Layer 6 of a small transformer language model trained on English Wikipedia (12 layers, counted from 0, width 128).
A neuron's activation on a vector x is SiLU(gate . x) times (in . x), where the dot is the dot product.
The model reads these tokens: "A" "ug" "ment" "ations" "\"." " S" "et" " after" " the" " sp" "in" "-" "off" " n" "ov" "el" " De"

The vector x that enters this layer's MLP at each token. A number n stands for n times 0.023.
0 "A": -13 37 11 6 29 -8 6 19 13 3 -14 7 -36 27 -32 10 -1 14 -7 3 33 24 26 -16 -16 15 14 3 -8 2 25 15 11 33 -2 7 -50 4 -23 -20 9 42 -9 69 -37 19 -4 -12 -25 7 -65 19 32 6 -27 10 12 -24 4 31 18 -22 -19 -12 40 21 -24 -5 13 33 2 -35 -4 -1 28 10 -5 8 23 -6 32 10 2 -30 -10 7 -19 -16 -7 13 -1 7 -6 -20 -17 -6 -17 -18 -13 13 6 -8 34 20 -8 6 -1 -9 51 16 -10 -12 -84 7 24 5 21 1 -3 13 -29 35 10 16 7 17 -9 16
1 "ug": 15 -1 32 0 20 -14 -20 51 22 -36 -39 -14 -42 22 34 19 4 25 -8 26 -17 27 26 -25 8 52 -12 33 4 -3 53 -22 3 -14 -8 -10 -26 22 -30 -13 -13 14 -19 54 16 47 25 -11 1 0 -54 -22 -22 17 -5 11 -16 4 16 11 4 -15 9 -40 37 -16 27 21 8 -5 2 -31 -11 21 52 26 10 -11 -19 31 -9 4 48 14 26 32 -12 -46 3 -4 -4 42 -24 -37 -54 -14 -3 -35 10 -24 22 21 -4 -12 -47 -73 0 14 66 15 -8 -16 -28 12 17 3 58 -18 -28 8 3 38 50 22 18 11 -2 -17
2 "ment": -2 18 25 -35 31 -30 -35 1 -13 4 28 21 6 2 2 -18 -8 7 -7 -8 -7 -6 47 12 -17 23 13 -7 24 33 54 -18 -26 4 -14 24 -21 -3 10 34 0 53 8 -20 17 -14 36 17 -19 -6 -36 -21 12 -32 -28 11 29 18 -2 9 -9 14 12 58 19 4 1 49 -9 10 -6 37 -28 -50 -46 1 -3 5 1 -2 -5 -12 -2 -21 -33 33 20 24 -19 -25 16 11 10 -6 -41 26 -11 -34 -19 9 6 -5 29 37 19 25 14 2 18 5 -18 13 -73 18 4 -14 32 27 29 17 28 -10 10 23 -34 5 12 12
3 "ations": 28 33 21 -12 48 -11 11 12 -37 -8 4 22 46 3 -28 13 -9 41 -17 0 18 -6 7 -1 6 47 10 -6 7 -9 21 -18 -11 21 24 19 -38 18 -1 30 17 27 16 19 12 -17 21 17 -11 -4 -39 1 0 -21 17 -15 25 -10 -10 -25 2 -7 4 8 6 -8 -3 55 -19 -16 -1 2 -11 -4 -7 10 -9 2 -15 -6 3 -20 18 7 -22 -27 -17 -5 36 -50 -2 24 -32 -21 -34 17 -34 -17 2 10 1 6 29 54 -2 -4 1 12 -1 -5 -37 0 -82 17 6 -49 21 -5 25 4 -18 16 -11 18 -16 -7 -5 20
4 "\".": -2 53 -36 -9 12 -29 1 7 29 11 -2 25 1 9 11 30 -3 15 -9 24 32 5 17 -7 4 7 35 -30 -3 -19 9 3 30 -13 19 6 -60 -18 -22 31 32 16 8 -18 -25 -26 1 29 -63 -13 -41 7 -22 4 -37 -14 50 -31 6 33 42 -30 -11 17 -4 -16 15 3 1 -28 -8 -60 26 -51 10 -12 -6 28 -30 8 -19 -21 11 17 -34 29 -5 2 34 -18 -17 -24 -2 7 -9 24 14 2 -3 56 -12 -31 6 12 27 -11 9 -27 24 3 -4 14 -64 3 5 8 26 29 6 28 -38 27 12 47 -27 28 7 -8
5 " S": 2 11 43 -17 13 -9 23 -19 10 -4 -38 -2 -7 46 11 8 17 -3 12 -36 36 -4 52 14 6 34 53 -37 -5 -10 19 18 21 11 3 1 -33 -4 -35 5 3 18 -8 -5 17 -26 21 -17 -10 -12 -36 25 -28 8 -6 -20 10 8 -9 24 60 -10 3 21 15 -14 -11 -34 -7 -18 14 -9 -3 -14 30 -1 15 -33 -17 8 -21 13 2 -5 38 38 22 -3 30 -39 22 -36 -6 46 -8 -2 -12 7 32 38 -21 20 25 -5 23 -37 -4 11 21 8 -23 -27 -68 -24 36 9 27 -52 21 -3 -20 -37 -22 4 0 -3 -29 3
6 "et": -17 -9 -12 15 -15 6 4 -36 39 -7 10 18 39 19 29 0 -12 14 -20 20 14 1 33 3 -67 52 -10 -30 -13 14 26 -14 16 34 -9 -15 -26 28 8 46 11 64 8 -16 2 5 -23 -20 30 6 -26 3 -9 49 5 33 10 18 -7 14 65 9 60 72 0 -5 33 23 -44 -7 34 -29 -17 25 -23 20 39 2 -14 27 11 -29 -24 -14 41 51 -2 -41 45 5 -18 8 -10 38 51 -60 41 -13 7 11 2 -6 -38 10 -2 -40 -3 -12 -6 34 -24 2 -28 -3 -4 -30 -27 -40 43 14 2 -49 -18 38 12 42 -4 -11
7 " after": -22 53 -22 47 -56 6 -4 15 20 18 48 4 24 39 41 19 37 44 -12 -17 -45 21 36 -7 -6 -17 -1 -18 15 32 4 2 -20 10 -7 26 -47 -41 -17 -2 2 25 29 -18 -12 29 -3 16 -33 -13 -65 14 20 5 -28 -52 -11 -10 30 -30 13 59 -29 4 16 16 -32 10 -21 2 9 -32 10 -16 7 44 -7 -24 11 -5 25 -3 -54 -31 2 7 33 2 33 28 -32 -2 -11 32 37 1 17 -18 12 12 -2 -10 31 -4 -46 -23 6 -7 41 -7 -9 31 -44 -3 -50 -7 46 -15 4 16 3 -15 22 66 0 10 5 -17
8 " the": 3 13 -18 -22 16 -22 -12 34 9 -9 20 67 -19 32 11 -7 -7 -19 8 3 7 -13 -6 20 29 -35 12 9 13 -13 3 2 -34 29 -32 3 -11 -25 -51 -5 -11 6 -14 -5 -7 13 -16 7 35 23 -30 4 7 50 17 -8 -7 0 -1 20 13 -8 -8 2 21 -10 -19 4 12 -23 15 -16 32 -17 -4 -26 -11 -23 -19 -5 29 2 -42 13 18 10 0 20 20 5 8 -11 -93 -3 -37 -9 7 11 14 2 1 3 28 8 2 -1 -18 -2 54 12 -4 2 -70 -12 9 -16 15 -25 29 69 -9 4 -21 11 -20 -1 -21 -13
9 " sp": 20 -9 17 9 -32 -13 2 -56 -11 -8 13 34 5 37 -6 3 -2 -4 -11 -34 20 1 6 18 17 44 13 -21 -8 4 26 -18 -15 -24 -13 -5 -35 12 21 9 51 8 33 13 17 10 -25 0 3 -39 0 -20 -8 3 27 57 60 -36 -31 28 15 19 -26 -4 3 43 -7 -16 16 -12 -9 -5 7 -38 18 11 42 -52 33 47 -9 -11 -17 9 55 42 0 12 -3 -8 29 -34 -29 -8 -9 12 30 14 2 -7 21 19 28 21 47 -55 -3 -18 70 13 -1 -42 -14 -28 23 2 58 -26 32 19 -20 11 -12 -11 -52 26 -15 -67
10 "in": 16 -43 21 -10 -20 31 54 -28 -21 -32 22 2 -22 16 -16 17 -12 1 -25 -6 -13 43 -12 -21 -27 35 -10 4 66 59 6 -39 -21 -4 -5 20 0 39 49 33 28 -2 -23 -15 39 -1 14 44 6 -3 -13 41 -2 42 45 7 36 17 20 19 14 3 23 46 -8 -12 58 -7 23 15 19 -10 -29 -40 -55 5 -21 -68 -2 4 16 0 -27 -42 13 30 43 12 -26 -6 -38 -3 -30 17 -3 -5 19 19 85 -20 11 -19 3 30 0 -15 8 -31 -9 7 27 24 3 28 68 -19 -17 -14 2 32 -21 -18 32 38 10 4 -26 -12
11 "-": -1 -29 6 -30 48 -12 -14 -48 -45 -60 -23 25 -34 -14 -52 8 -12 31 -10 10 -8 -32 -19 -35 17 16 5 -28 11 60 -21 -25 45 -15 -11 16 43 23 33 -6 27 1 15 30 20 21 -34 9 -13 -8 4 7 1 6 -24 -2 -36 -13 28 22 -38 13 -17 -9 15 -30 58 1 -28 38 -22 46 -36 -51 -9 44 -36 -3 17 -49 17 16 -30 -15 26 -5 17 8 23 25 10 -22 21 -19 21 -11 52 0 -10 48 3 -64 28 14 -29 -37 4 19 47 27 38 -18 -22 31 -20 21 19 -22 28 17 -22 -7 -13 25 -17 -19 -10 -23
12 "off": -3 -16 35 -6 -22 20 6 36 -47 -21 -20 29 23 53 -20 56 -54 2 -15 -13 14 -18 -8 33 35 16 9 3 15 51 31 -51 -17 -12 -41 27 28 -26 -11 -15 33 3 15 -7 15 60 5 29 23 -18 6 -38 -11 25 18 -2 33 22 -33 -24 29 26 -23 -24 19 13 45 9 -6 24 -34 15 -22 5 53 59 1 -12 -4 25 -17 -14 14 -40 -59 23 -18 16 -8 -2 32 -10 -31 -35 43 -30 33 -12 18 -8 -14 -18 41 -8 -27 12 -54 -3 48 47 -29 37 -25 24 -31 -20 0 -29 11 9 -18 -21 -15 15 7 -12 -47 -24
13 " n": 13 16 54 -7 -16 11 24 -30 32 5 15 27 -40 10 22 -9 -6 3 15 -35 -9 -11 44 2 50 -2 33 -5 -11 18 18 3 9 29 24 59 -38 -14 28 3 36 12 9 -34 28 8 28 26 -3 -14 -1 -19 3 22 27 8 45 -22 -4 41 3 10 0 -13 11 -26 20 14 2 -4 -18 29 12 -59 -1 -31 23 12 -23 -3 -24 -19 39 -28 39 -4 35 28 42 18 15 -17 54 4 46 24 -10 18 0 12 12 15 30 23 32 9 -10 -21 27 -16 19 -50 -40 -18 36 8 74 -5 -17 40 -46 -18 -31 -16 -4 -11 -5 -4
14 "ov": -5 -37 3 -25 -25 -1 23 7 -10 -3 6 -31 6 2 37 -7 -53 19 0 -30 22 -17 20 4 -16 9 -3 -21 -23 2 -21 1 5 37 18 43 -6 2 24 3 44 24 30 10 29 22 17 36 21 11 -42 6 -55 14 31 2 71 -23 16 -21 10 30 30 19 14 72 28 -6 -18 -19 -21 29 -6 -40 -45 33 13 -23 -17 -9 -16 -22 60 16 16 -27 8 26 -72 -40 -11 -21 40 22 35 21 11 43 -52 19 6 7 24 38 -23 -8 13 -26 81 23 -21 -28 -25 17 9 -5 20 -10 9 33 -21 -20 7 -4 21 -28 11 -11
15 "el": 18 4 -8 0 30 -10 43 0 -47 14 35 42 29 -21 -16 -10 -28 57 37 -4 49 7 73 22 24 -6 -12 39 -24 9 -8 22 6 -21 -43 -3 3 34 59 93 53 45 14 -14 9 -1 -6 54 -28 32 2 7 23 52 14 -21 22 2 4 -60 15 31 22 -8 0 -17 42 -15 1 -13 -9 30 1 -7 -7 12 -11 -8 -30 36 -1 -30 60 -16 8 -5 -37 -11 10 -2 8 -49 -3 -15 11 -13 -9 -13 -38 16 9 -48 -2 29 10 6 25 -3 24 1 21 43 -25 12 -15 4 8 9 20 10 -33 22 3 -16 22 -33 -9 -20
16 " De": -14 -10 26 8 34 -27 18 -14 -30 -41 -8 48 11 -10 -5 39 6 13 -11 -28 -22 -44 29 -11 7 23 7 -11 40 22 16 2 -15 -2 -8 -8 -30 19 7 38 -12 -13 -12 24 -5 19 11 -9 -1 31 -19 22 -21 1 -20 23 27 27 -7 10 5 -5 -29 -8 0 -32 36 0 20 -34 67 -12 -46 -12 17 10 -1 -8 9 -14 -32 8 17 19 28 48 33 11 11 11 -51 -65 8 -23 19 -12 -1 0 8 -23 13 10 -11 33 7 29 15 19 6 34 4 -46 -62 10 -34 -5 49 -36 18 19 -11 17 17 -6 -35 -21 -3 -41

Each question shows the input weights of one neuron of the MLP. A number n stands for n times 0.0067.

n284 gate: -20 16 -7 1 -24 -11 -42 -6 -52 -2 -1 2 16 11 -14 -42 1 -3 -11 9 11 -18 5 42 -21 -5 -24 -4 -39 4 -32 -15 19 0 -21 21 19 -3 -5 -6 21 -5 -11 8 1 5 -5 -11 11 -21 7 -16 34 -41 -12 -32 -13 -57 1 -5 5 -1 -9 -19 -21 -15 15 -9 12 12 -2 -26 -30 -37 6 37 -1 9 25 -40 35 -56 -24 3 5 -23 -12 -13 -10 -30 31 -4 22 -8 16 -16 -6 -48 36 -16 -38 -22 28 9 23 43 -15 -28 -23 -38 -34 33 -13 33 6 21 1 11 23 26 1 -22 3 -9 15 -28 -18 -39
n284 in: 5 10 -43 -16 -37 1 -29 -21 -19 -41 -41 -23 12 3 -19 -3 2 -14 -19 18 -4 -37 -3 18 -20 2 0 33 -59 19 -28 -16 -11 10 -19 -8 9 24 9 -16 3 -7 43 -21 -32 13 -21 -4 2 15 24 -20 20 10 -22 -21 20 33 5 21 -26 -2 -4 -5 -3 -5 -2 15 -3 5 12 -10 -8 8 25 11 -4 -9 -16 6 -19 -21 -14 2 15 16 0 -11 36 18 9 11 -19 4 -15 -21 -27 2 12 23 -38 13 6 -40 25 -25 -20 -18 25 19 14 -19 -58 -13 -12 9 12 25 -30 20 -19 16 0 -1 14 10 16 -16
On which three tokens does it fire most, strongest first? 11 "-", 12 "off", 10 "in"

n151 gate: 7 -1 9 10 -31 -11 -2 -37 14 9 11 0 -43 -37 17 25 38 -15 -9 15 -18 -15 4 32 -19 9 27 10 -62 10 -20 -25 -14 -26 32 9 3 -26 44 13 13 5 51 -3 -6 -15 -29 -24 -9 -20 -38 -5 5 -15 -14 7 -18 32 -1 -20 7 -7 28 5 35 20 -22 -27 -38 3 12 26 -28 -21 19 30 4 32 -7 3 -1 -13 -13 -10 -9 -13 -16 -5 -14 16 4 11 -13 -9 17 63 -27 -10 -3 -21 1 -7 43 -2 -15 -56 7 -7 -38 5 8 -16 -4 -12 -12 -22 1 -11 -3 -11 27 73 -24 -15 -32 4 4 -5
n151 in: -31 -15 -6 -16 29 -42 5 26 13 -6 7 -32 31 8 -11 -3 -3 -37 4 -47 10 21 -10 -21 31 6 -21 8 18 -11 24 -5 -6 21 -13 7 9 5 9 9 -16 -20 -6 -3 -31 -14 -7 10 -43 6 -40 -39 22 -6 13 10 6 3 -3 -4 -51 31 11 -41 -14 -25 3 4 -12 4 -43 27 3 24 0 -25 -28 -24 13 41 -8 -41 -37 -23 -26 42 0 17 -4 0 -8 -27 -10 -7 10 38 17 -6 19 -26 28 -31 -20 -3 -17 -47 1 -21 -7 9 -46 8 20 -8 19 36 16 -10 20 -11 9 -23 -8 18 4 -6 -22 -17
On which three tokens does it fire most, strongest first? 9 " sp", 7 " after", 2 "ment"

n474 gate: -6 1 -3 -7 2 30 -55 -15 -12 8 49 -16 40 -19 2 -1 8 8 -5 -5 42 -7 8 11 18 22 33 5 -10 12 21 6 -13 19 -1 -6 -43 -9 9 8 23 -14 -16 45 27 -3 -12 11 9 3 -14 30 -3 48 4 -17 11 -11 -5 -37 12 -23 2 17 27 21 -15 -3 -20 8 -12 -16 -1 31 -15 18 -14 -8 22 -13 25 32 16 -19 -14 -27 30 13 -14 28 32 40 -26 8 -11 38 -1 4 -14 9 -6 5 20 39 61 -12 -42 -17 11 -21 22 -9 19 -28 -18 14 -11 3 -12 -9 -8 -53 3 -4 -26 34 34 16
n474 in: 3 14 -31 47 11 -2 -11 -28 -8 -14 -2 15 2 2 48 17 23 4 4 13 9 36 19 -38 -11 14 8 6 -28 5 -16 -6 -3 4 6 31 -4 -19 -14 -25 44 0 12 8 29 27 -6 -7 -22 -14 -20 17 -9 0 -12 18 -26 10 43 18 -2 52 -25 -6 -36 8 4 35 9 -4 3 12 61 18 3 -6 21 46 -2 17 -29 36 -13 -2 -35 16 -20 11 -14 13 19 15 3 3 -16 -11 9 2 -4 8 -20 18 41 -20 13 -12 9 22 2 31 18 -16 -10 -14 -10 15 -4 -14 -26 14 29 13 10 -47 -18 21 18 15
On which three tokens does it fire most, strongest first? 7 " after", 9 " sp", 0 "A"

n105 gate: 30 35 -2 3 -12 5 -17 -17 29 3 28 7 5 -25 -25 28 -2 9 22 37 40 12 -18 -7 -20 -59 42 -32 -1 10 -45 -14 5 0 18 23 36 22 -7 -22 -5 13 23 -29 3 -3 -9 -14 12 -7 21 -5 36 -16 1 1 -5 -3 -2 -21 15 23 -15 7 -4 32 -5 -19 29 21 23 -69 17 -20 18 12 -21 22 26 2 -24 3 -24 10 -21 -11 -36 -21 1 -11 -15 32 9 -9 -33 -2 -30 -50 18 28 26 19 -24 6 -3 39 -16 -11 -20 -14 -14 11 -2 35 -21 31 0 -10 -2 -12 -8 -18 19 1 22 -6 4 -54
n105 in: -7 21 41 -18 -10 -11 -24 -16 -29 18 3 -4 -9 5 6 7 27 28 7 -48 -26 -10 -17 1 23 -20 24 -23 3 15 -29 14 32 62 9 36 20 21 6 14 17 -5 14 -23 -20 3 -12 -14 18 7 12 2 17 19 -25 16 5 9 23 -34 -10 0 1 2 -30 -13 -16 1 15 -17 0 8 -3 -25 6 22 -17 -11 -18 0 23 -10 37 12 -1 -12 -39 -14 5 -53 -11 -1 -8 5 -5 23 14 9 30 -1 -4 -34 9 13 8 12 -4 -24 -31 -13 2 1 16 18 -10 1 -12 8 -21 42 -1 -31 -2 11 3 -20 4 12
On which three tokens does it fire most, strongest first? 1 "ug", 9 " sp", 6 "et"

n234 gate: 12 -8 -19 -17 37 -21 -12 13 24 25 0 -13 -25 9 47 17 22 -26 -18 -21 -14 -6 -29 10 -8 -6 42 4 11 9 -10 20 -6 22 -28 18 -16 -26 -25 -30 -7 -6 -4 10 -1 -51 -3 -5 30 -10 -30 -4 -13 9 -30 -41 -42 -35 18 -4 -17 -2 5 -7 -22 -26 -27 12 -3 -33 10 5 -1 -8 -2 -25 15 -1 33 -11 -9 -2 -4 -10 32 -3 12 -23 34 -19 15 13 -14 20 30 -23 18 -36 -12 -32 15 44 -18 -20 2 16 20 48 -42 30 22 -1 15 23 12 -29 6 6 14 8 -49 -20 34 -4 -2 0 -7 -16
n234 in: -35 -1 16 -4 24 32 18 4 30 -29 -12 -17 0 23 -19 -11 -18 35 9 -2 8 25 -44 -16 -23 -25 -11 -21 -7 7 -33 -20 22 11 5 -1 14 32 -48 6 -24 2 15 1 -9 -21 39 29 38 -4 -7 -8 -1 -24 -21 -9 21 -45 2 -29 -18 25 5 -1 7 -4 18 13 7 -6 16 -10 33 7 -34 -20 17 13 -20 -11 -1 20 -10 -43 -26 -10 -10 -12 -10 -13 -15 -1 43 4 5 -26 12 6 8 32 35 15 -30 -24 16 -1 16 -2 20 -48 -10 -2 -1 16 -13 16 -22 18 -22 -7 -1 -11 0 32 17 14 32 11
On which token does it fire most, and how strongly? 9 " sp", at about 0.71

n503 gate: -24 7 -35 26 -25 -10 -26 26 -23 -5 -26 14 2 8 -27 -29 16 -37 -21 29 -5 10 10 -3 21 29 -4 -1 -29 -15 -29 5 -21 4 -22 -16 23 -4 -10 -5 -3 -30 -4 -1 4 35 -6 -31 -59 -21 13 8 -22 -11 -22 5 -44 -3 7 41 -38 -38 -27 -33 -3 13 -30 22 50 -6 4 6 21 -11 -13 -11 -20 15 7 -25 -5 13 20 -21 21 -17 -22 -20 18 7 31 -18 29 -45 -43 -10 5 -1 -11 -13 28 19 -5 10 -5 -5 -24 -27 53 33 -7 31 15 26 40 -31 34 -26 6 -16 -3 -23 -43 -14 53 24 -6 0
n503 in: -10 15 -8 30 -25 23 0 47 -2 -27 -14 -49 -24 -3 23 -15 -27 0 26 -3 26 19 -6 -36 19 -6 11 -5 10 6 16 21 22 -8 -28 -52 -1 22 5 10 17 -8 -4 37 -6 3 -1 -50 -17 11 -10 -41 17 4 -8 -17 9 11 -1 -7 59 -25 2 -10 18 31 -5 4 -31 13 10 15 -17 -1 25 14 -37 20 41 -9 6 4 -13 12 -21 36 -3 -3 27 8 -18 13 40 -29 3 26 9 -32 -3 3 2 39 21 19 -5 27 3 -14 8 34 -22 7 26 -32 11 -30 21 -20 30 -7 -14 13 -34 -18 -16 18 -13 -30
On which token does it fire most, and how strongly? 1 "ug", at about 2

n459 gate: -26 12 1 -15 -7 -22 -1 22 -45 1 10 -11 20 -10 21 -6 -15 2 -23 4 -2 37 -50 5 18 9 -32 7 27 7 8 -3 25 -13 -32 26 10 29 -17 17 -23 -1 0 -22 24 -1 -15 12 16 -51 -1 4 36 21 1 38 -38 -9 41 11 17 -5 -21 16 11 -53 27 7 8 -3 -1 -43 -2 -17 -5 21 7 2 27 -4 8 7 -3 -19 3 -12 -37 35 -10 -12 2 -1 10 -22 -7 9 -17 20 -4 -12 -32 13 10 -19 -26 25 -22 32 11 1 -11 4 -15 -43 -5 2 -18 20 -10 -2 1 -20 -32 2 6 14 7 18
n459 in: -4 -24 26 -22 5 -10 -24 -3 26 -8 27 12 -11 30 -18 16 5 20 -16 28 -19 -6 12 13 -20 2 7 45 -6 -7 -1 9 10 -5 -9 2 -5 -32 4 -2 0 -31 35 34 -9 -27 -27 34 8 -28 38 -44 -19 18 -14 2 3 25 7 20 4 8 -16 -24 -7 -3 -5 15 -16 -28 -20 -7 2 -22 -18 -5 46 -1 -8 17 38 -4 -5 5 -25 -4 4 -4 15 6 0 -7 -23 31 56 -8 33 -36 31 -28 15 7 37 5 12 20 -11 23 -3 -2 -36 -23 -22 -18 -4 27 -4 -2 -13 33 38 17 21 1 8 0 18 -31
On which token does it fire most, and how strongly? 12 "off", at about 1.2

n250 gate: 5 18 -26 16 24 -3 17 -14 9 26 25 12 4 17 18 -13 20 -27 -1 8 -12 -38 1 9 7 8 -26 -17 -37 10 -52 -73 -24 39 -13 -1 10 -49 32 -24 -4 15 16 10 -25 16 35 17 -32 -32 -7 -3 -1 -9 -12 -3 -4 22 21 42 -21 12 -6 -10 -3 42 -11 -17 -16 -7 -6 -12 30 11 -5 11 -12 20 -4 -28 5 1 -4 -32 6 -25 25 -4 -27 -15 1 12 10 8 -8 4 4 -8 13 9 -7 4 34 1 -5 -4 7 -1 -32 0 -16 6 4 -4 -27 47 13 -6 1 -28 22 50 -36 3 9 -18 -51 15
n250 in: 30 28 30 -9 17 -12 -13 22 4 4 -9 30 -29 6 -18 27 2 -28 -1 -19 22 21 -52 26 -1 -25 27 -40 41 34 27 14 6 -22 1 -29 -11 -6 2 24 -29 8 -2 -6 4 -3 -15 53 -31 11 -3 9 27 22 -1 -42 16 20 -13 3 9 11 -3 49 21 -1 10 20 31 20 -17 -34 40 3 18 -38 -9 11 29 -4 13 -16 4 13 34 -14 5 22 17 6 29 2 9 33 -29 -25 -17 -11 1 -21 6 -6 -21 -16 -36 -17 -3 3 16 -30 23 5 26 11 -4 21 -13 -12 -5 0 -35 -26 2 -3 -2 4 -10 28
On which three tokens does it fire most, strongest first? 7 " after", 16 " De", 6 "et"

n409 gate: -5 -11 30 19 -20 -12 -4 -25 -29 28 32 28 -1 9 31 3 -17 -3 -1 -1 -8 -6 15 1 28 7 33 53 -7 -28 2 32 34 26 -11 1 12 20 -30 -10 3 -15 -12 -10 -28 -12 8 25 -13 1 19 -17 -25 -53 37 -19 -5 -7 21 -3 1 26 24 9 -20 -12 4 -12 27 -3 29 -9 25 30 -35 -28 4 -31 29 -36 38 -15 -15 -21 -8 -31 -34 12 1 -29 -27 -29 14 6 -2 -1 9 9 -5 -5 -28 26 -39 8 45 -25 3 23 -45 30 -3 11 -14 -49 29 2 -24 16 -22 4 -25 -18 -24 -4 16 -1 34 -15
n409 in: 13 8 -41 15 -32 33 18 -30 -15 42 14 -7 -24 -17 16 -29 15 42 20 1 -17 12 33 -14 14 15 -5 6 -27 -24 7 1 37 3 -15 -15 7 11 -7 -9 28 -5 -47 33 23 -8 14 -12 -16 3 23 11 -17 3 22 -9 -40 10 21 29 -9 3 -3 -43 4 -9 -1 -20 -1 -3 8 4 -4 11 -22 12 -13 10 -20 -28 -1 7 22 -24 -8 22 -32 -27 4 2 26 -28 -6 2 44 69 33 3 20 21 20 -51 5 15 21 -45 -17 22 -52 20 11 -5 -13 -13 18 -34 3 -1 -19 -3 1 3 17 -17 -14 19 4 4
On which three tokens does it fire most, strongest first? 2 "ment", 12 "off", 15 "el"

n214 gate: 8 1 3 -4 2 38 8 -3 3 2 7 -8 18 -32 -25 31 -7 2 18 6 16 -20 37 3 -3 -12 4 22 12 -9 -14 7 5 34 46 21 22 -28 26 4 -31 21 16 3 28 -19 1 -9 -26 -4 -28 2 23 -31 37 8 -1 7 7 41 11 10 -27 -23 26 14 -18 24 -14 -16 -24 -12 -2 2 -22 -10 -7 14 -19 -16 0 7 -5 1 -38 12 -30 -38 0 -5 1 2 26 22 -8 -7 25 -4 -37 -38 -1 -1 3 -7 -1 28 -60 31 -15 -33 -16 -22 -20 0 -16 3 7 -3 -41 6 4 17 6 -17 31 -30 -1 9
n214 in: 2 23 15 8 22 -16 -4 1 -31 18 -14 9 -3 2 11 -11 -9 9 5 1 -8 -14 -11 -10 -1 2 -1 -3 6 -13 22 -34 1 -28 9 23 -1 4 2 -11 -44 8 33 43 -8 0 9 -3 -6 6 -2 11 28 -18 44 3 -22 41 -1 -32 -18 -3 11 -11 -4 10 -17 -20 -63 35 -15 21 21 24 15 6 42 9 3 19 2 -19 -3 5 -25 9 4 6 17 8 20 -9 -25 40 -6 -24 6 -31 -22 -2 -5 -8 11 -8 -22 20 16 -38 -23 -9 -13 -29 -7 -9 39 -41 1 6 8 21 30 17 -10 -10 3 9 -25 -20
It fires most on token 3 "ations"

n410 gate: -17 28 8 -17 -17 -26 1 15 60 -27 -14 37 7 -39 16 8 -5 37 -16 24 3 -10 3 25 -14 16 6 3 -11 2 -15 -3 -16 40 3 32 -2 -29 17 -21 -41 19 25 23 7 25 -15 23 32 -13 -27 38 15 -28 -48 -30 25 5 -27 7 -13 14 -27 21 -6 3 -24 32 41 12 -3 14 35 -1 1 -25 -8 23 20 0 43 49 14 1 8 26 9 -38 -4 44 -21 9 42 19 11 -13 -9 8 23 -19 -24 -15 -32 18 -14 52 -7 12 -2 9 -41 -3 14 -3 29 33 -3 17 -16 -19 22 26 -1 27 -12 -8 18 2
n410 in: -14 -43 -19 -2 2 0 3 29 -8 -13 2 -45 32 -7 -27 -7 5 -4 65 -27 5 -17 30 6 15 11 -10 9 2 6 18 -30 -2 7 39 -2 -15 -19 1 -26 2 -7 -32 2 12 16 8 -30 12 -14 -33 -11 -26 -7 -30 -6 1 2 19 22 -1 11 11 8 -10 34 24 -22 18 -30 5 -24 4 -10 12 1 -24 13 8 -13 12 16 -34 18 7 8 3 -1 -36 2 -1 9 -18 -13 -37 -17 -5 -13 -4 10 23 -22 31 19 -9 -50 -33 -33 20 22 -14 -16 -14 -2 -18 -20 -15 16 1 14 -5 15 -34 -20 -37 -18 -13 33
It fires most on token 0 "A"

n421 gate: 9 14 -6 -7 14 -4 29 25 -14 27 24 -8 9 12 13 9 47 -31 -25 -29 -19 13 -12 22 -22 22 -11 -37 -15 -19 -12 9 -37 -10 -31 1 -21 -18 -15 -27 -40 23 1 41 -12 38 50 -24 6 1 1 -6 -21 31 27 -16 17 43 -39 16 -39 -46 31 -15 27 4 -9 -66 16 10 1 -25 17 14 -7 30 21 -24 7 3 -19 -4 7 -19 -25 -9 1 24 18 -30 -56 21 9 1 -13 30 -25 -1 13 -6 -39 -4 -34 14 19 -23 -1 -7 -24 -17 27 58 -10 -1 -4 28 -60 -13 -18 43 13 -26 11 -46 4 -20 -17 -4
n421 in: 0 4 18 -31 36 16 5 -9 2 36 29 8 15 34 25 1 15 17 -14 -43 11 -10 -7 11 -13 24 43 -38 0 15 -11 8 4 -3 20 -7 -1 -8 13 14 12 12 -11 -23 -20 9 27 -10 9 25 55 -29 -19 -7 -9 -3 -12 3 14 7 -25 -22 -2 11 3 1 23 5 19 24 -39 -20 -20 3 33 5 -23 34 49 -13 -13 82 -15 6 -24 16 21 -23 44 3 18 20 25 8 24 -11 7 -5 23 -28 -14 0 -29 35 58 0 -1 -24 -13 -14 13 14 -26 -45 11 5 30 10 -27 6 -8 38 16 -21 2 32 -25 -48
On which three tokens does it fire most, strongest first? 14 "ov", 5 " S", 15 "el"

n446 gate: 19 13 -7 -33 -1 -25 6 -26 -34 -48 -10 10 1 -33 5 7 57 -24 7 7 -38 3 -42 14 -27 9 -46 -22 -26 3 19 26 -21 22 13 9 10 -28 24 0 22 10 -3 -30 35 -7 -34 4 11 -19 5 -27 -26 -17 21 12 -17 15 -40 -6 -22 -37 22 -11 -17 32 15 34 -6 7 -4 18 -34 12 1 -4 25 13 0 -12 -3 -4 0 -10 -1 -28 -7 -7 32 14 42 -19 25 4 -6 15 -20 -17 -3 12 13 23 -14 16 11 5 -9 31 -3 20 38 -28 -29 -9 33 9 -25 -16 0 -10 1 12 16 0 17 20 9 36
n446 in: 18 -16 -7 -6 1 22 32 19 -28 6 -16 12 14 32 31 33 48 -10 29 6 -19 11 13 -26 14 -10 -9 18 28 28 -9 6 -7 31 -13 15 2 18 -3 -11 -31 -13 8 -9 2 -19 17 -28 12 38 -15 43 -6 -29 -14 -5 -22 1 -7 18 4 33 -15 5 11 38 8 -12 27 6 14 -18 33 -16 22 -1 -6 41 16 44 23 2 -30 -21 8 -24 4 21 18 -15 21 19 -25 -4 -26 -24 12 -1 26 44 -10 1 -2 7 -29 -16 -19 18 9 -2 13 -22 9 -16 0 -13 20 -1 -21 15 7 43 -33 -22 0 13 -17 2
On which token does it fire most, and how strongly? 15 "el", at about 0.34